Layer 10 of a small transformer language model trained on English Wikipedia (17 layers, counted from 0, width 64).
In attention head 1, each number of a token's query is one row of weights dot the token's vector x. The head spreads its attention over the tokens so far by the softmax of query dot key.

Query weights of the head. A number n stands for (n - 128) times 0.0052.
q0: 139, 139, 133, 129, 120, 144, 141, 100, 123, 81, 134, 88, 92, 151, 145, 76, 96, 140, 148, 150, 121, 142, 137, 95, 141, 144, 143, 167, 113, 97, 146, 150, 105, 176, 137, 140, 73, 137, 163, 138, 156, 101, 156, 135, 85, 172, 170, 136, 201, 141, 156, 130, 136, 131, 118, 117, 98, 90, 162, 104, 147, 145, 142, 135
q1: 102, 157, 131, 142, 131, 128, 167, 168, 109, 115, 150, 181, 119, 138, 135, 163, 111, 105, 131, 135, 169, 68, 127, 145, 123, 83, 51, 145, 90, 122, 135, 152, 85, 157, 156, 136, 113, 134, 150, 180, 120, 163, 162, 119, 141, 164, 67, 83, 113, 144, 150, 135, 121, 91, 120, 139, 100, 99, 117, 139, 120, 168, 148, 145
q2: 127, 150, 150, 121, 123, 124, 107, 163, 180, 124, 128, 175, 136, 149, 101, 168, 149, 117, 129, 112, 106, 79, 100, 144, 117, 100, 77, 107, 134, 113, 133, 108, 130, 96, 153, 135, 149, 125, 167, 141, 126, 149, 162, 127, 95, 113, 116, 115, 114, 116, 156, 118, 133, 149, 154, 118, 138, 156, 82, 119, 83, 157, 116, 122
q3: 148, 100, 115, 160, 120, 125, 110, 124, 170, 157, 90, 127, 153, 138, 143, 113, 141, 161, 120, 139, 106, 183, 122, 138, 129, 120, 122, 112, 147, 136, 123, 131, 160, 115, 88, 135, 158, 134, 115, 80, 141, 120, 95, 130, 171, 79, 144, 106, 94, 135, 127, 161, 117, 107, 151, 125, 131, 154, 126, 136, 167, 76, 113, 106
q4: 133, 130, 124, 114, 156, 105, 152, 107, 127, 183, 116, 46, 135, 129, 138, 118, 122, 96, 137, 128, 156, 104, 146, 125, 147, 146, 155, 98, 109, 149, 130, 138, 113, 143, 155, 119, 64, 117, 121, 141, 125, 94, 108, 153, 162, 144, 148, 135, 154, 138, 80, 117, 117, 136, 113, 118, 112, 136, 141, 146, 130, 140, 146, 145
q5: 128, 134, 156, 108, 115, 151, 151, 163, 125, 115, 165, 153, 125, 138, 124, 170, 148, 110, 108, 127, 143, 58, 129, 147, 145, 104, 94, 162, 151, 102, 153, 150, 121, 134, 141, 158, 109, 119, 143, 153, 152, 151, 156, 109, 105, 150, 99, 111, 123, 158, 105, 132, 121, 110, 116, 113, 119, 106, 120, 87, 86, 139, 142, 138
q6: 116, 135, 146, 138, 126, 95, 151, 100, 135, 139, 132, 181, 136, 107, 93, 83, 86, 150, 151, 160, 103, 177, 110, 112, 98, 130, 163, 152, 182, 93, 102, 143, 161, 139, 130, 120, 142, 131, 164, 92, 177, 104, 110, 144, 101, 106, 126, 127, 105, 101, 152, 130, 119, 158, 136, 142, 128, 123, 149, 110, 163, 112, 116, 145
q7: 148, 105, 122, 145, 143, 132, 164, 100, 99, 125, 102, 85, 164, 167, 159, 61, 150, 142, 155, 135, 128, 121, 170, 132, 133, 138, 178, 116, 149, 141, 139, 138, 110, 129, 139, 117, 136, 100, 122, 115, 86, 94, 92, 100, 124, 135, 140, 162, 151, 122, 108, 137, 114, 121, 129, 123, 116, 118, 134, 128, 144, 123, 159, 124
q8: 123, 139, 138, 122, 106, 173, 140, 162, 150, 132, 169, 128, 79, 149, 83, 193, 129, 114, 95, 103, 125, 69, 128, 124, 127, 115, 127, 145, 98, 143, 102, 111, 127, 141, 156, 117, 91, 137, 109, 162, 122, 168, 156, 134, 128, 129, 147, 125, 171, 110, 131, 72, 146, 112, 102, 128, 106, 96, 159, 129, 91, 123, 151, 132
q9: 128, 132, 144, 154, 85, 134, 93, 110, 124, 104, 78, 177, 127, 125, 96, 103, 136, 140, 99, 135, 107, 173, 126, 141, 125, 116, 145, 119, 136, 130, 136, 119, 122, 109, 129, 139, 119, 148, 111, 113, 140, 160, 144, 124, 123, 124, 145, 142, 115, 126, 172, 134, 179, 98, 132, 154, 137, 138, 123, 99, 139, 112, 118, 129
q10: 155, 100, 157, 139, 155, 146, 130, 104, 88, 147, 117, 124, 149, 109, 172, 117, 142, 139, 126, 159, 101, 165, 198, 105, 130, 131, 148, 126, 159, 128, 116, 102, 119, 102, 110, 125, 159, 109, 98, 120, 145, 86, 133, 111, 183, 113, 160, 99, 103, 130, 111, 139, 88, 157, 110, 106, 109, 146, 135, 122, 143, 80, 128, 85
q11: 95, 140, 136, 82, 131, 124, 110, 132, 93, 144, 164, 97, 123, 145, 130, 120, 99, 97, 161, 112, 142, 61, 149, 148, 118, 139, 109, 124, 165, 112, 139, 162, 118, 94, 112, 93, 177, 124, 137, 154, 131, 118, 128, 69, 93, 178, 149, 114, 137, 111, 93, 90, 82, 137, 129, 133, 67, 96, 126, 187, 148, 182, 107, 145
q12: 170, 131, 143, 137, 173, 87, 147, 100, 110, 135, 156, 153, 149, 71, 119, 125, 105, 129, 82, 163, 110, 203, 144, 155, 149, 147, 157, 120, 130, 117, 121, 122, 116, 131, 124, 173, 153, 128, 129, 115, 163, 143, 136, 119, 126, 113, 148, 155, 159, 144, 139, 162, 134, 136, 145, 137, 94, 127, 123, 78, 124, 122, 99, 104
q13: 118, 86, 115, 124, 142, 125, 119, 131, 134, 165, 130, 136, 141, 144, 123, 40, 89, 166, 149, 142, 121, 215, 99, 127, 112, 109, 126, 164, 186, 147, 138, 104, 131, 163, 95, 117, 163, 102, 140, 141, 126, 89, 117, 99, 98, 146, 130, 102, 118, 97, 126, 133, 94, 165, 92, 114, 136, 122, 90, 133, 126, 90, 128, 135
q14: 113, 115, 146, 177, 149, 169, 148, 173, 75, 157, 146, 139, 80, 97, 116, 100, 87, 115, 96, 114, 147, 113, 137, 92, 113, 139, 120, 129, 135, 178, 111, 116, 117, 143, 129, 126, 142, 129, 125, 159, 153, 118, 143, 138, 142, 153, 138, 127, 146, 126, 112, 140, 113, 153, 137, 134, 67, 141, 109, 135, 137, 177, 144, 173
q15: 126, 148, 95, 44, 141, 139, 146, 162, 120, 111, 154, 65, 173, 92, 115, 142, 106, 105, 183, 130, 147, 64, 112, 96, 180, 126, 130, 56, 116, 165, 116, 130, 129, 157, 104, 154, 77, 149, 98, 149, 134, 123, 84, 120, 127, 144, 112, 125, 148, 135, 132, 131, 112, 169, 102, 98, 142, 112, 132, 144, 99, 157, 148, 122
q16: 140, 120, 124, 130, 169, 94, 126, 75, 107, 152, 152, 140, 156, 97, 168, 111, 140, 108, 90, 103, 84, 160, 123, 154, 145, 130, 110, 101, 168, 120, 116, 137, 145, 126, 116, 102, 149, 86, 164, 121, 197, 115, 134, 103, 128, 125, 119, 134, 109, 182, 82, 135, 139, 131, 97, 129, 68, 129, 117, 131, 161, 143, 111, 69
q17: 131, 111, 104, 113, 124, 123, 143, 90, 75, 121, 171, 104, 99, 103, 159, 166, 104, 164, 128, 118, 139, 102, 120, 146, 144, 84, 113, 93, 116, 144, 111, 188, 134, 127, 110, 135, 139, 109, 168, 164, 87, 118, 171, 89, 148, 176, 144, 148, 136, 131, 136, 100, 120, 179, 125, 153, 101, 101, 125, 111, 128, 151, 92, 153
q18: 113, 116, 88, 142, 136, 111, 113, 132, 142, 120, 139, 174, 104, 92, 151, 144, 128, 151, 143, 159, 134, 174, 116, 142, 143, 130, 160, 156, 143, 89, 103, 96, 146, 136, 104, 115, 139, 126, 116, 68, 143, 78, 114, 147, 92, 93, 142, 129, 110, 131, 132, 114, 159, 152, 156, 84, 69, 110, 188, 120, 122, 82, 134, 142
q19: 133, 145, 202, 214, 168, 140, 98, 92, 158, 91, 118, 135, 161, 152, 121, 102, 106, 111, 133, 140, 76, 199, 155, 102, 116, 147, 164, 107, 101, 116, 103, 127, 133, 111, 124, 80, 143, 118, 174, 133, 233, 117, 155, 132, 149, 85, 125, 114, 127, 114, 118, 88, 148, 143, 98, 147, 170, 158, 146, 125, 180, 94, 137, 46
q20: 130, 114, 113, 84, 135, 152, 104, 176, 138, 170, 115, 131, 131, 135, 138, 106, 116, 151, 153, 147, 143, 44, 127, 147, 118, 121, 112, 140, 123, 82, 159, 113, 88, 129, 114, 150, 115, 128, 113, 62, 110, 99, 112, 147, 152, 149, 110, 110, 158, 147, 154, 107, 121, 108, 137, 86, 103, 114, 117, 145, 128, 120, 205, 129
q21: 140, 122, 174, 157, 123, 141, 104, 138, 170, 95, 115, 155, 99, 152, 111, 50, 127, 133, 143, 123, 119, 165, 130, 125, 110, 144, 147, 141, 95, 145, 153, 167, 97, 137, 140, 129, 121, 121, 132, 108, 133, 118, 143, 131, 137, 117, 91, 132, 116, 88, 112, 99, 134, 144, 132, 120, 175, 150, 124, 130, 171, 89, 137, 153
q22: 122, 122, 143, 121, 133, 119, 108, 102, 143, 122, 110, 108, 133, 151, 126, 161, 166, 112, 134, 148, 106, 151, 137, 108, 109, 130, 120, 139, 146, 136, 164, 143, 131, 126, 144, 147, 102, 139, 151, 132, 148, 123, 95, 133, 125, 121, 102, 141, 95, 168, 109, 143, 103, 122, 100, 143, 94, 97, 142, 146, 141, 158, 85, 90
q23: 157, 114, 100, 187, 103, 136, 143, 137, 129, 77, 123, 144, 131, 132, 93, 6, 154, 152, 129, 138, 90, 175, 191, 161, 95, 94, 152, 124, 130, 101, 115, 124, 108, 115, 149, 152, 127, 134, 129, 132, 144, 86, 148, 108, 106, 118, 104, 135, 63, 114, 118, 156, 106, 144, 123, 141, 171, 140, 88, 140, 106, 80, 114, 130
q24: 122, 109, 122, 116, 118, 149, 141, 130, 122, 140, 116, 81, 118, 102, 164, 141, 106, 130, 137, 156, 129, 119, 95, 124, 74, 121, 168, 97, 118, 141, 181, 113, 195, 120, 123, 82, 106, 189, 124, 124, 102, 132, 108, 74, 152, 104, 161, 103, 101, 135, 108, 166, 85, 164, 97, 63, 119, 103, 141, 146, 129, 119, 154, 178
q25: 154, 161, 139, 89, 122, 150, 136, 102, 122, 159, 131, 89, 116, 127, 127, 108, 111, 108, 167, 96, 159, 57, 168, 166, 130, 102, 101, 111, 126, 161, 146, 163, 140, 170, 174, 111, 139, 164, 139, 132, 108, 139, 139, 160, 165, 123, 103, 96, 146, 122, 91, 168, 95, 164, 129, 151, 105, 116, 141, 163, 89, 158, 135, 128
q26: 137, 82, 120, 191, 99, 122, 115, 102, 93, 114, 93, 190, 125, 59, 100, 90, 66, 144, 84, 129, 94, 234, 119, 134, 98, 167, 213, 185, 147, 115, 86, 66, 132, 151, 85, 122, 109, 141, 136, 62, 119, 131, 122, 141, 125, 114, 148, 117, 110, 100, 138, 138, 165, 169, 161, 166, 177, 147, 197, 123, 149, 108, 133, 149
q27: 103, 142, 149, 131, 147, 93, 99, 89, 119, 121, 145, 158, 114, 166, 113, 139, 116, 121, 104, 104, 115, 150, 134, 75, 122, 151, 123, 117, 156, 96, 134, 149, 66, 161, 160, 162, 156, 86, 141, 131, 118, 82, 59, 155, 121, 133, 135, 125, 109, 150, 97, 88, 153, 101, 125, 132, 67, 109, 118, 134, 136, 117, 95, 116
q28: 117, 91, 133, 155, 100, 157, 161, 177, 151, 112, 153, 151, 80, 134, 130, 167, 158, 115, 196, 112, 175, 95, 115, 120, 121, 125, 118, 148, 143, 123, 138, 124, 79, 125, 150, 141, 148, 124, 85, 165, 112, 139, 144, 127, 123, 132, 72, 111, 116, 134, 119, 138, 114, 102, 93, 161, 160, 150, 154, 117, 192, 128, 170, 100
q29: 112, 130, 129, 177, 155, 197, 159, 132, 62, 123, 157, 140, 131, 146, 130, 149, 123, 94, 121, 108, 133, 107, 137, 145, 140, 123, 162, 144, 148, 117, 148, 150, 131, 148, 142, 109, 114, 114, 139, 151, 161, 155, 171, 103, 112, 151, 158, 157, 165, 132, 112, 158, 144, 111, 100, 136, 129, 115, 144, 140, 135, 147, 106, 149
q30: 103, 134, 111, 115, 124, 92, 124, 151, 108, 83, 116, 116, 112, 128, 120, 107, 177, 155, 168, 90, 154, 138, 154, 113, 171, 117, 121, 100, 123, 56, 104, 147, 130, 156, 198, 86, 153, 121, 112, 94, 129, 181, 104, 132, 143, 105, 127, 122, 132, 140, 132, 118, 141, 145, 128, 124, 163, 132, 176, 167, 139, 118, 190, 149
q31: 150, 125, 137, 123, 130, 157, 114, 98, 141, 141, 157, 96, 138, 115, 137, 61, 152, 157, 162, 145, 81, 128, 136, 123, 159, 111, 112, 187, 109, 70, 149, 146, 119, 136, 151, 140, 124, 107, 90, 140, 121, 146, 168, 129, 126, 117, 149, 128, 88, 179, 141, 115, 121, 101, 152, 184, 96, 165, 121, 92, 140, 112, 117, 110

Each question shows a short text with each token's key, already scaled and adjusted for position as the last token sees it. A number n stands for (n - 128) times 0.0095.

Then comes the last token's vector x. A number n stands for (n - 128) times 0.027.

0 "\n": 111, 150, 115, 156, 135, 107, 129, 154, 105, 98, 134, 153, 110, 144, 176, 131, 132, 180, 64, 150, 95, 72, 100, 99, 167, 81, 168, 180, 134, 129, 117, 137
1 "\n": 101, 125, 101, 142, 142, 111, 122, 153, 111, 94, 131, 154, 109, 143, 176, 133, 131, 180, 63, 149, 96, 72, 101, 99, 167, 81, 168, 180, 134, 129, 117, 137
2 "==": 117, 118, 90, 130, 142, 116, 105, 140, 147, 96, 124, 158, 95, 150, 174, 143, 144, 153, 65, 157, 103, 62, 101, 95, 174, 105, 162, 173, 141, 117, 109, 146
3 "P": 142, 126, 116, 102, 135, 133, 120, 142, 126, 86, 100, 137, 135, 141, 141, 118, 135, 185, 112, 147, 112, 90, 90, 100, 159, 104, 153, 174, 141, 116, 149, 134
4 "erson": 165, 122, 138, 98, 145, 149, 91, 149, 138, 114, 120, 126, 119, 131, 153, 150, 152, 148, 77, 132, 117, 96, 108, 97, 172, 117, 174, 173, 110, 106, 124, 127
5 "n": 167, 155, 115, 99, 143, 161, 99, 131, 152, 103, 124, 146, 124, 109, 185, 129, 147, 152, 100, 122, 109, 89, 63, 80, 133, 112, 187, 178, 102, 101, 115, 155
6 "el": 120, 174, 140, 102, 134, 157, 97, 119, 148, 92, 112, 155, 102, 95, 173, 137, 153, 173, 51, 152, 112, 76, 81, 101, 149, 118, 140, 183, 103, 108, 134, 163
7 "==": 106, 154, 151, 109, 136, 167, 96, 117, 157, 102, 109, 165, 84, 105, 177, 142, 142, 186, 56, 158, 95, 58, 102, 91, 157, 101, 165, 188, 131, 114, 125, 150
x: 68, 148, 124, 159, 134, 119, 152, 92, 103, 153, 124, 127, 156, 132, 164, 162, 124, 201, 161, 75, 64, 135, 118, 47, 159, 130, 146, 103, 141, 115, 109, 170, 145, 80, 93, 120, 115, 104, 126, 205, 147, 145, 113, 125, 136, 150, 131, 186, 140, 180, 114, 130, 111, 113, 79, 136, 120, 116, 115, 102, 165, 136, 104, 118
Which two tokens does the last token look at most, in order? 1 "\n", 0 "\n"

0 ".": 133, 157, 126, 153, 134, 105, 120, 167, 109, 81, 151, 164, 100, 121, 164, 139, 157, 153, 66, 154, 100, 72, 90, 69, 179, 101, 168, 195, 156, 112, 130, 142
1 " It": 96, 131, 109, 149, 153, 115, 112, 156, 124, 94, 144, 152, 97, 121, 147, 146, 144, 138, 88, 142, 108, 97, 81, 81, 181, 110, 156, 169, 121, 95, 148, 145
2 " feat": 110, 116, 109, 136, 143, 124, 110, 147, 135, 94, 144, 146, 110, 115, 149, 137, 143, 152, 105, 135, 100, 93, 102, 78, 179, 109, 166, 172, 149, 112, 128, 112
3 "ures": 126, 96, 109, 139, 157, 113, 116, 150, 113, 91, 165, 152, 103, 113, 156, 153, 152, 143, 77, 136, 116, 83, 86, 65, 171, 124, 156, 169, 146, 112, 115, 128
4 " a": 144, 127, 127, 120, 132, 154, 109, 137, 135, 87, 141, 150, 115, 102, 136, 158, 154, 163, 108, 131, 113, 81, 84, 74, 169, 116, 163, 148, 127, 122, 121, 134
5 " b": 134, 164, 134, 111, 122, 163, 124, 126, 145, 109, 142, 155, 114, 105, 136, 134, 157, 139, 114, 119, 127, 88, 71, 77, 170, 105, 191, 166, 139, 119, 127, 157
6 "ran": 104, 153, 163, 120, 136, 144, 97, 132, 135, 120, 131, 127, 121, 111, 126, 137, 137, 140, 136, 120, 115, 106, 87, 104, 171, 142, 167, 141, 147, 113, 115, 129
7 "ch": 97, 140, 152, 119, 133, 148, 100, 124, 141, 90, 118, 140, 109, 92, 141, 123, 152, 134, 79, 123, 123, 95, 87, 86, 163, 147, 143, 167, 113, 94, 107, 142
x: 154, 150, 139, 128, 127, 139, 169, 137, 126, 144, 148, 133, 93, 119, 113, 234, 94, 118, 149, 134, 169, 108, 83, 99, 121, 178, 124, 107, 181, 119, 155, 137, 113, 83, 143, 133, 137, 126, 132, 142, 100, 89, 117, 87, 147, 135, 160, 147, 234, 159, 118, 151, 146, 114, 162, 131, 126, 128, 171, 106, 130, 119, 112, 120
Which two tokens does the last token look at most, in order? 4 " a", 3 "ures"

0 "ation": 124, 157, 145, 144, 126, 102, 125, 147, 112, 104, 160, 147, 101, 116, 155, 141, 146, 139, 77, 144, 96, 76, 94, 63, 184, 126, 162, 168, 140, 120, 122, 129
1 ".": 104, 145, 120, 154, 141, 105, 117, 157, 122, 86, 147, 158, 98, 111, 166, 145, 151, 152, 69, 147, 97, 71, 97, 69, 181, 109, 171, 192, 152, 116, 121, 139
2 "\n": 120, 118, 112, 126, 145, 124, 119, 149, 115, 91, 132, 162, 104, 136, 174, 147, 132, 180, 54, 144, 95, 63, 102, 95, 158, 78, 165, 191, 130, 125, 126, 138
3 "\n": 137, 108, 114, 114, 149, 133, 115, 141, 120, 88, 142, 154, 108, 126, 166, 144, 126, 168, 64, 140, 104, 83, 96, 92, 168, 84, 162, 175, 139, 125, 117, 130
4 "M": 146, 140, 127, 101, 132, 146, 114, 124, 145, 107, 127, 139, 134, 139, 148, 136, 129, 159, 89, 154, 117, 89, 83, 79, 161, 114, 177, 159, 153, 133, 141, 146
5 "ah": 168, 184, 166, 103, 141, 172, 87, 130, 139, 115, 124, 146, 104, 118, 172, 133, 148, 157, 83, 128, 143, 105, 72, 113, 159, 105, 150, 181, 131, 97, 119, 192
6 "ay": 122, 193, 148, 91, 141, 177, 78, 99, 162, 116, 111, 151, 94, 118, 147, 133, 127, 129, 77, 152, 125, 111, 50, 104, 126, 106, 149, 179, 133, 84, 147, 190
7 " made": 106, 149, 126, 121, 133, 152, 90, 123, 148, 96, 141, 157, 113, 108, 160, 159, 146, 159, 69, 130, 124, 85, 96, 72, 150, 99, 162, 166, 136, 124, 115, 141
x: 84, 159, 166, 133, 89, 110, 141, 118, 109, 125, 137, 164, 132, 122, 140, 204, 78, 151, 147, 135, 103, 137, 130, 84, 160, 109, 138, 139, 96, 171, 87, 119, 169, 101, 100, 132, 149, 146, 165, 172, 157, 134, 75, 85, 114, 165, 144, 147, 177, 161, 129, 156, 143, 140, 76, 117, 153, 161, 131, 153, 171, 148, 142, 131
To which token does the last token give the most attention? 2 "\n"

0 "4": 123, 135, 141, 138, 128, 108, 131, 153, 114, 90, 163, 161, 102, 99, 141, 144, 169, 128, 96, 145, 117, 69, 79, 76, 182, 85, 167, 176, 147, 105, 132, 137
1 "4": 119, 128, 133, 144, 136, 110, 125, 153, 121, 88, 160, 165, 104, 97, 141, 145, 169, 129, 95, 145, 118, 69, 79, 76, 182, 85, 167, 176, 147, 105, 132, 137
2 " |": 104, 106, 110, 149, 161, 109, 100, 161, 122, 70, 124, 178, 87, 133, 172, 142, 184, 169, 75, 140, 98, 55, 78, 67, 170, 93, 170, 212, 123, 106, 118, 151
3 "\n": 138, 110, 111, 108, 150, 132, 118, 153, 124, 89, 121, 161, 101, 136, 174, 146, 130, 192, 52, 141, 98, 55, 92, 95, 164, 77, 162, 201, 121, 117, 114, 147
4 "|": 159, 108, 107, 102, 173, 145, 88, 134, 143, 77, 123, 168, 103, 122, 170, 148, 163, 177, 72, 147, 108, 70, 77, 81, 173, 88, 156, 200, 120, 101, 123, 142
5 " ": 128, 122, 121, 129, 144, 167, 107, 136, 133, 86, 172, 161, 142, 109, 139, 165, 156, 142, 87, 134, 124, 90, 86, 84, 151, 84, 155, 173, 127, 135, 143, 126
6 "7": 134, 145, 150, 125, 139, 157, 85, 120, 153, 99, 131, 159, 129, 101, 117, 152, 160, 142, 92, 141, 127, 99, 96, 93, 181, 71, 144, 176, 136, 110, 152, 142
7 ".": 125, 153, 147, 110, 131, 174, 95, 102, 172, 92, 135, 164, 116, 89, 155, 135, 144, 148, 94, 124, 100, 99, 79, 78, 182, 77, 157, 191, 135, 104, 144, 125
x: 106, 123, 122, 146, 142, 126, 98, 140, 91, 132, 172, 161, 174, 148, 151, 125, 154, 101, 124, 73, 114, 155, 99, 81, 125, 150, 143, 90, 108, 100, 132, 110, 126, 80, 114, 114, 93, 120, 144, 166, 120, 96, 94, 111, 151, 143, 158, 138, 190, 116, 124, 88, 96, 92, 73, 121, 142, 100, 66, 120, 132, 116, 208, 147
To which token does the last token give the most attention? 4 "|"

0 "ins": 118, 169, 161, 151, 133, 92, 122, 151, 117, 99, 158, 151, 99, 104, 148, 154, 153, 130, 79, 146, 106, 76, 79, 72, 170, 116, 172, 179, 143, 97, 125, 149
1 " (": 118, 124, 144, 144, 146, 103, 131, 142, 108, 97, 157, 144, 111, 124, 153, 167, 156, 144, 104, 131, 109, 71, 101, 78, 173, 100, 170, 166, 140, 120, 129, 112
2 "D": 123, 81, 90, 95, 157, 138, 99, 140, 136, 101, 124, 133, 113, 136, 159, 148, 145, 164, 102, 144, 107, 97, 65, 107, 174, 98, 163, 171, 135, 94, 125, 155
3 "r": 155, 76, 82, 106, 157, 144, 109, 123, 136, 110, 102, 140, 131, 137, 171, 120, 143, 141, 111, 123, 120, 94, 93, 122, 174, 131, 191, 157, 140, 92, 110, 134
4 "um": 155, 109, 129, 120, 151, 165, 91, 126, 129, 130, 123, 156, 103, 131, 143, 130, 144, 172, 104, 121, 111, 96, 76, 123, 163, 130, 154, 150, 132, 109, 139, 151
5 " pro": 136, 154, 146, 127, 136, 146, 119, 124, 130, 133, 127, 147, 116, 119, 130, 132, 141, 153, 92, 135, 95, 103, 98, 93, 174, 122, 152, 157, 157, 129, 112, 150
6 "gram": 117, 164, 135, 100, 152, 146, 114, 116, 142, 106, 128, 143, 102, 104, 131, 150, 144, 122, 97, 140, 110, 90, 102, 85, 177, 134, 167, 155, 134, 102, 126, 123
7 "m": 135, 124, 128, 116, 125, 136, 118, 137, 151, 113, 122, 141, 131, 110, 137, 133, 127, 140, 102, 126, 124, 94, 80, 72, 130, 153, 171, 150, 123, 137, 115, 143
x: 169, 115, 138, 113, 96, 121, 125, 125, 96, 156, 132, 103, 116, 99, 143, 197, 73, 112, 147, 76, 112, 165, 109, 126, 141, 150, 151, 80, 133, 137, 127, 122, 149, 97, 91, 95, 167, 101, 106, 227, 129, 142, 125, 123, 139, 148, 116, 118, 158, 111, 128, 127, 154, 177, 69, 132, 134, 132, 187, 174, 178, 164, 132, 156
Which token does the last token look at most, and with what share of its attention? 1 " (", with about 50%

0 "anc": 105, 163, 134, 159, 144, 109, 106, 143, 140, 109, 122, 161, 109, 136, 163, 139, 138, 138, 78, 146, 104, 74, 79, 98, 168, 122, 169, 187, 127, 113, 110, 190
1 "es": 105, 133, 148, 158, 133, 102, 121, 138, 112, 106, 159, 140, 106, 112, 143, 154, 139, 131, 92, 141, 107, 82, 95, 66, 166, 126, 155, 167, 138, 120, 125, 142
2 ".": 108, 125, 109, 140, 139, 111, 110, 147, 128, 88, 147, 156, 106, 115, 164, 143, 150, 152, 75, 153, 104, 74, 104, 65, 172, 111, 166, 182, 160, 125, 121, 137
3 " He": 141, 103, 107, 111, 153, 135, 98, 140, 134, 96, 140, 158, 107, 114, 153, 153, 146, 149, 70, 153, 115, 94, 83, 69, 176, 122, 184, 148, 134, 105, 125, 144
4 " st": 140, 113, 136, 117, 139, 140, 114, 146, 133, 110, 132, 156, 112, 109, 134, 148, 138, 155, 61, 129, 115, 77, 105, 82, 179, 104, 179, 159, 152, 104, 127, 151
5 "r": 114, 139, 113, 122, 133, 129, 135, 151, 125, 106, 133, 134, 123, 111, 141, 128, 140, 136, 121, 119, 131, 93, 120, 99, 161, 134, 193, 130, 138, 123, 115, 118
6 "uc": 113, 116, 139, 126, 136, 136, 117, 142, 141, 126, 127, 146, 116, 99, 118, 140, 127, 153, 89, 136, 111, 117, 88, 102, 143, 119, 161, 158, 147, 129, 126, 149
7 "k": 114, 143, 125, 93, 145, 154, 97, 139, 139, 80, 147, 158, 105, 105, 152, 137, 148, 147, 85, 129, 118, 86, 75, 68, 138, 116, 164, 178, 142, 122, 133, 139
x: 130, 136, 127, 103, 124, 152, 158, 73, 117, 132, 100, 127, 146, 112, 114, 209, 66, 163, 168, 81, 119, 120, 73, 119, 154, 123, 162, 102, 131, 165, 98, 135, 151, 154, 76, 132, 143, 142, 106, 117, 126, 109, 82, 114, 105, 138, 149, 153, 195, 149, 119, 160, 141, 142, 98, 152, 138, 149, 160, 122, 174, 138, 162, 147
To which token does the last token give the most attention? 3 " He"

0 " of": 112, 168, 139, 154, 146, 85, 121, 170, 111, 92, 157, 146, 96, 111, 160, 154, 150, 151, 72, 136, 113, 69, 75, 79, 184, 111, 166, 182, 125, 106, 125, 153
1 " the": 103, 134, 115, 135, 155, 121, 116, 166, 121, 87, 148, 150, 105, 104, 149, 160, 160, 161, 83, 139, 115, 74, 79, 72, 178, 112, 161, 175, 112, 117, 125, 158
2 " n": 112, 95, 117, 145, 163, 129, 111, 131, 125, 98, 144, 134, 116, 107, 164, 154, 146, 129, 112, 130, 132, 83, 103, 77, 180, 96, 190, 166, 128, 97, 119, 141
3 "ex": 165, 116, 108, 120, 139, 142, 111, 143, 132, 97, 147, 145, 101, 101, 146, 125, 143, 159, 100, 133, 110, 98, 78, 89, 153, 95, 169, 174, 143, 123, 131, 146
4 "t": 174, 105, 88, 133, 137, 136, 86, 136, 127, 76, 129, 142, 104, 86, 179, 115, 164, 153, 108, 112, 90, 73, 72, 77, 159, 120, 168, 167, 115, 103, 102, 118
5 " l": 117, 165, 137, 107, 128, 140, 132, 126, 147, 108, 154, 140, 137, 106, 144, 130, 142, 120, 109, 144, 129, 94, 95, 89, 161, 97, 166, 166, 147, 120, 129, 136
6 "o": 108, 147, 143, 108, 113, 144, 113, 113, 139, 121, 134, 155, 117, 101, 142, 132, 147, 144, 127, 132, 95, 103, 77, 91, 177, 127, 178, 145, 127, 107, 114, 131
7 "op": 115, 120, 133, 113, 122, 129, 122, 131, 148, 102, 104, 138, 122, 114, 135, 123, 136, 134, 96, 125, 120, 97, 82, 90, 135, 139, 163, 149, 124, 124, 123, 142
x: 162, 140, 109, 128, 135, 153, 141, 123, 138, 169, 129, 105, 83, 140, 154, 224, 62, 97, 153, 109, 131, 91, 120, 124, 82, 96, 130, 126, 146, 145, 129, 125, 118, 100, 64, 146, 128, 68, 104, 148, 126, 121, 145, 113, 159, 130, 101, 125, 177, 129, 125, 124, 157, 141, 132, 158, 130, 100, 185, 131, 187, 145, 134, 167
To which token does the last token give the most attention? 4 "t"

0 "e": 109, 158, 157, 152, 159, 96, 105, 147, 121, 82, 161, 153, 86, 97, 147, 135, 160, 135, 90, 152, 106, 72, 35, 77, 152, 120, 154, 180, 130, 88, 147, 165
1 ".": 108, 148, 118, 149, 140, 106, 112, 158, 120, 81, 150, 162, 101, 113, 164, 142, 155, 150, 69, 152, 104, 74, 91, 66, 174, 104, 166, 191, 157, 114, 127, 143
2 " A": 118, 94, 106, 119, 149, 144, 105, 146, 124, 85, 133, 159, 116, 114, 132, 153, 161, 152, 99, 146, 118, 85, 68, 81, 168, 101, 167, 152, 137, 107, 126, 157
3 " n": 145, 91, 111, 131, 169, 144, 105, 135, 128, 97, 147, 144, 119, 114, 162, 151, 151, 127, 110, 125, 132, 86, 97, 77, 176, 85, 191, 173, 133, 102, 128, 141
4 "ar": 168, 129, 113, 113, 139, 143, 114, 129, 129, 115, 140, 155, 105, 115, 187, 128, 149, 174, 96, 116, 99, 85, 64, 84, 158, 116, 180, 153, 144, 117, 95, 158
5 "rat": 172, 170, 123, 95, 141, 169, 117, 120, 144, 100, 127, 159, 106, 92, 160, 120, 131, 136, 95, 118, 119, 98, 87, 97, 167, 115, 163, 185, 141, 112, 107, 163
6 "or": 130, 158, 126, 112, 144, 152, 118, 124, 140, 117, 119, 156, 106, 101, 124, 143, 150, 129, 67, 122, 116, 102, 82, 73, 171, 124, 148, 175, 125, 103, 123, 159
7 " and": 96, 153, 134, 96, 134, 165, 90, 117, 147, 97, 127, 172, 105, 101, 147, 156, 161, 144, 78, 121, 121, 74, 95, 65, 176, 120, 173, 168, 130, 117, 121, 149
x: 109, 133, 97, 131, 136, 142, 142, 154, 126, 154, 138, 160, 133, 95, 156, 207, 112, 153, 149, 137, 119, 148, 135, 89, 131, 164, 141, 106, 125, 152, 61, 153, 158, 126, 127, 110, 145, 147, 147, 179, 131, 149, 40, 124, 138, 180, 135, 117, 203, 164, 131, 144, 103, 138, 123, 126, 145, 132, 152, 109, 159, 142, 140, 107
Which two tokens does the last token look at most, in order? 1 ".", 7 " and"